Layer 12 of a small transformer language model trained on English Wikipedia (16 layers, counted from 0, width 64).
A neuron's activation on a vector x is GELU(weights . x), where the dot is the dot product.

Input weights of the MLP neurons that the questions are about. A number n stands for n times 0.013.
n16: 38 -56 45 -3 26 -1 45 -50 -38 67 -21 9 25 9 -29 -14 6 -30 -13 -20 -23 22 74 34 37 -6 46 -18 -30 -10 15 -5 -18 23 16 1 -11 26 -20 25 -76 -2 5 -85 -19 7 -29 -9 34 -50 -10 -15 -41 -9 -63 -32 -45 -54 11 14 24 11 19 -25
n57: -52 17 2 41 23 -21 8 3 20 -23 12 33 22 -2 -21 16 -37 -9 -27 0 -41 -13 -5 8 5 14 -42 -15 -2 4 -19 -21 -25 41 -50 -11 34 22 44 43 45 12 -20 3 18 -45 -15 -6 -4 37 -32 27 8 20 -28 50 -30 52 12 -47 6 10 -3 9
n69: -42 -1 21 24 32 -40 12 9 -8 2 -4 3 8 53 -43 -51 27 -23 -15 -16 -15 63 -46 -28 24 -42 -9 52 11 36 -55 35 13 47 26 -65 4 -16 -18 6 18 -14 -3 -22 10 48 -50 1 -11 -33 -4 -48 -51 8 -58 3 19 -15 -52 -61 -23 31 28 -17
n164: 16 59 11 -29 -40 -25 -8 25 34 13 -38 0 -28 43 -21 -13 4 3 33 -6 -7 10 -31 -9 -47 7 -23 4 -15 -40 -6 -2 -16 -2 0 -42 -6 -9 -51 16 20 43 12 2 39 -33 17 -4 -6 21 -5 23 -33 -53 49 -22 -40 -50 -8 -6 52 -14 16 0
n204: -13 -9 13 51 28 -7 6 -10 7 -21 2 32 -34 -6 -20 37 -32 -3 9 -27 31 -10 -21 29 28 30 32 -2 -9 -10 40 24 -15 52 -7 65 8 -16 8 -28 5 37 10 -31 39 -17 -27 -6 -5 13 9 10 -8 -18 1 25 -28 -12 -5 2 21 28 -17 19
n234: 25 -15 -28 1 20 18 2 -41 1 -51 33 -6 9 -10 -33 8 -17 -11 -4 -31 -5 -4 -7 17 2 42 -26 15 8 10 -7 72 -25 -10 -20 31 -27 41 51 -21 -12 -7 -10 -10 -8 33 -21 -13 -36 -29 -19 4 36 -6 -13 18 -14 -12 -31 -11 -51 -33 -10 -2
n241: -9 12 11 -1 19 -15 0 10 32 17 2 -9 -4 16 10 -34 22 -28 -20 21 -45 -8 5 -19 3 -6 20 24 -32 -24 24 -20 8 23 -44 -13 -26 19 -22 8 -24 20 -3 -71 -46 -10 -20 -25 29 -4 -3 -6 18 1 0 9 34 8 21 -33 29 1 21 -13
n247: 33 12 34 11 -4 -17 33 49 -5 21 22 -34 -86 -14 -24 -4 -39 8 48 27 11 29 24 -7 5 -12 -5 6 -3 -40 -28 13 18 3 16 7 -2 0 12 -9 -5 40 -34 -23 -58 11 -10 25 -23 -7 -29 12 6 -4 -63 -22 -10 -33 29 -6 -28 4 7 -8
n255: -4 57 -26 -34 11 -18 -7 -11 12 6 14 -2 32 17 1 9 -27 -31 3 -73 -27 15 10 -17 18 -27 -20 -30 -22 24 -41 20 -13 41 -12 -3 26 -30 -36 -36 0 -7 0 17 -16 12 -12 -27 31 6 -4 -25 -9 -26 53 -22 8 -25 -44 -45 2 -1 -3 -18
n262: -3 33 26 40 -6 7 -7 -5 20 20 21 -6 12 33 5 -32 -1 18 -11 45 -11 41 -6 31 -28 34 -18 7 38 -23 -32 16 32 17 20 -11 -47 36 -16 -19 6 -34 -2 23 -13 -25 -19 -16 -15 30 42 9 -26 4 16 7 -8 43 -1 -33 11 -14 -21 -46
n362: 29 16 44 12 33 -50 -8 -2 41 -14 -39 17 17 5 11 -7 -8 24 -4 16 19 -72 -14 -27 1 7 -47 16 10 -19 -30 17 -31 25 -10 -17 66 10 -3 -23 -21 16 -37 -2 20 3 14 -35 -19 -3 65 -5 10 12 -2 -18 4 -34 -19 4 9 24 -10 -7
n368: -1 -42 2 -9 -25 10 18 -9 30 -5 30 -58 3 2 27 -5 1 -4 -25 -2 -13 -51 -17 -17 13 0 27 3 3 19 29 -25 8 -35 0 -27 7 -57 5 45 -18 -18 -61 -35 25 21 -45 -30 -29 -17 8 25 -8 -21 -6 11 -19 15 -27 -41 38 23 -16 -17
n373: 45 -18 19 15 7 -28 -18 -8 -18 1 -39 14 9 46 16 23 -22 16 23 -8 19 -4 13 -14 32 -1 20 -7 -26 40 53 35 -15 4 -47 16 36 -45 -53 1 -2 17 -25 -32 39 -26 0 23 57 -57 -27 -16 31 57 -11 -32 16 3 1 -15 8 -13 -69 21
n377: 38 -13 47 37 -28 54 24 47 22 -17 24 2 19 24 23 -5 19 -26 16 -8 33 51 -41 1 55 -5 6 35 -7 10 27 29 45 29 -13 -38 15 -12 -9 29 11 -13 -57 -4 33 -40 14 4 46 -19 -20 20 42 47 11 79 2 36 32 -3 12 -21 -44 27
n380: 44 -64 10 -32 29 -43 13 -62 3 22 2 12 -3 23 82 6 -11 -10 -7 -8 16 15 -41 -62 -12 -26 -54 -12 38 4 -60 -5 2 -6 -34 8 -19 28 -9 -40 -33 26 -82 -91 -32 22 37 -16 51 0 23 61 -11 2 71 13 -23 -6 -6 3 -47 4 42 9

Each question shows a token from some text and the vector x that enters the MLP there. A number n stands for n times 0.064.

"epar": -8 -14 -19 -33 9 -11 -5 12 -17 -33 -24 -39 40 14 -6 -1 5 5 32 -22 -51 -11 45 10 -41 -25 37 21 -3 -4 16 -3 36 19 23 -24 6 -3 55 6 -12 -36 -3 32 -15 -28 -16 -35 25 -7 4 -21 -25 29 35 13 29 -7 27 3 54 -28 27 -11
The three highest activations, in order: n241, n255, n16

"996": 10 18 -38 -44 21 3 -13 -12 5 -48 -7 -17 7 -1 18 4 15 3 -10 -43 -24 6 -26 36 -51 13 11 -32 -33 11 20 16 -8 0 -25 14 18 17 21 2 14 -12 23 26 -45 -28 7 -6 -23 7 41 -6 -18 26 10 56 51 19 63 -35 -1 -2 -5 -7
Which neuron fires most, and how strongly? n57, at about 5.2

"'s": -26 31 -5 -8 26 4 2 13 16 -8 -38 -56 18 -13 43 -9 4 17 7 0 5 5 -6 34 -30 -5 19 25 -14 21 -1 34 -40 -6 13 -4 39 -23 5 -30 14 -17 -4 33 -34 -53 24 35 10 -18 16 11 -4 -38 -7 0 47 14 6 -14 10 21 -11 -47
Which neuron lights up most? n255

"3": 40 -1 -24 -28 23 -2 -11 -8 -13 -34 -14 -19 -8 8 44 -15 -11 33 35 -5 -4 16 1 6 -16 26 21 30 -42 -9 -22 -12 -34 3 -9 1 24 51 28 -42 -14 -22 -8 64 24 -26 15 19 -7 -12 13 -1 -22 0 -10 36 1 5 3 31 5 25 -47 -31
Which neuron fires most, and how strongly? n362, at about 5.1

"9": 55 4 -20 -16 -8 -5 -10 -26 -17 -41 -13 -19 -30 -14 39 -21 -24 29 -4 -14 -36 6 23 13 8 12 21 32 -27 -7 -18 -1 9 8 9 26 6 57 28 -12 -38 -17 10 43 3 -18 -3 7 15 -22 10 2 -43 -45 30 30 18 32 11 33 -5 9 9 -32
Which neuron lights up most? n234

"8": 31 25 -59 -7 -5 18 -2 -32 13 -42 -19 -30 -23 31 0 2 -5 17 -11 -19 -52 17 9 8 -26 8 15 9 -39 -15 -19 15 3 -12 -10 15 34 27 12 -14 -32 -23 4 13 -25 -34 -2 18 -30 17 36 7 -28 16 25 38 35 40 39 4 14 48 7 -14
Which neuron fires most, and how strongly? n262, at about 5.6

"ate": -38 27 1 -4 -14 -28 -18 -5 22 -33 -26 -60 10 6 12 7 4 13 -29 3 -13 -12 38 -1 -11 -7 48 21 -22 -3 -5 -13 3 19 0 -7 53 -29 41 -14 -6 -19 -8 26 -25 -14 -11 2 18 -12 40 23 -37 -22 5 12 47 61 -1 -16 28 -4 15 -11
Which neuron fires most, and how strongly? n368, at about 7

"iz": -1 -11 -23 0 5 12 -56 -6 -31 3 15 -16 -30 -20 41 17 15 11 0 -65 -27 -7 13 -9 -1 -12 41 6 -28 30 6 -7 -7 -19 -29 37 -12 -27 22 -25 2 -7 27 23 -5 6 14 -19 44 7 4 -46 32 -33 22 28 -32 20 16 -9 56 51 23 -34
The three highest activations, in order: n255, n204, n368

"ro": -6 3 -15 7 -6 -43 -5 -31 1 -23 -2 -65 -34 -24 41 -2 34 29 51 -41 -37 -5 19 5 -35 1 -8 -19 11 1 37 29 27 -2 7 21 2 -22 0 28 11 -25 18 60 -14 -20 -3 -20 18 -22 22 -26 2 38 10 -8 27 -49 21 7 -1 -13 18 21
Which neuron fires most, and how strongly? n373, at about 2.5

"–": 23 -10 -40 -36 -4 -19 -24 -51 -22 19 1 -24 -46 -28 -2 5 3 16 27 -2 -4 24 17 -19 -43 11 14 3 -43 8 -2 37 18 -11 -20 12 11 20 59 -8 24 -27 -30 -15 7 -50 -22 14 44 -17 12 17 -24 0 34 45 22 -8 21 31 7 41 23 8
Which neuron lights up most? n380

" | ": -18 -24 -2 -11 10 -17 23 15 5 9 -51 -4 16 -6 42 2 11 20 5 -28 -8 13 11 -3 -22 -34 29 16 -23 25 -9 0 -47 -36 37 -24 -23 24 21 -30 -3 14 -10 -1 -27 -27 13 23 13 -31 20 6 -23 -19 35 59 57 9 39 12 -13 20 -19 -3
The three highest activations, in order: n380, n241, n377

" occ": -31 -35 16 -27 -27 -6 -20 -22 -17 2 4 -8 -31 30 72 -12 -7 -4 3 -19 -19 -18 15 43 -23 -26 18 34 -36 -12 11 17 -30 25 24 46 9 -22 14 6 32 -27 45 -2 -7 -39 10 -7 22 -13 4 6 -43 -5 21 28 3 19 -6 32 -13 38 19 -24
Which neuron lights up most? n204

" L": 1 -1 -1 -13 16 -3 -24 24 2 13 11 -13 -16 -44 67 -3 -5 16 20 17 16 -6 17 -12 -23 32 -3 -19 -18 -64 21 -3 -44 -2 10 10 5 -3 4 -31 2 3 -5 20 -41 -21 -8 10 -15 23 7 -13 28 -36 -30 -6 41 -27 29 16 23 74 13 -16
The three highest activations, in order: n247, n362, n241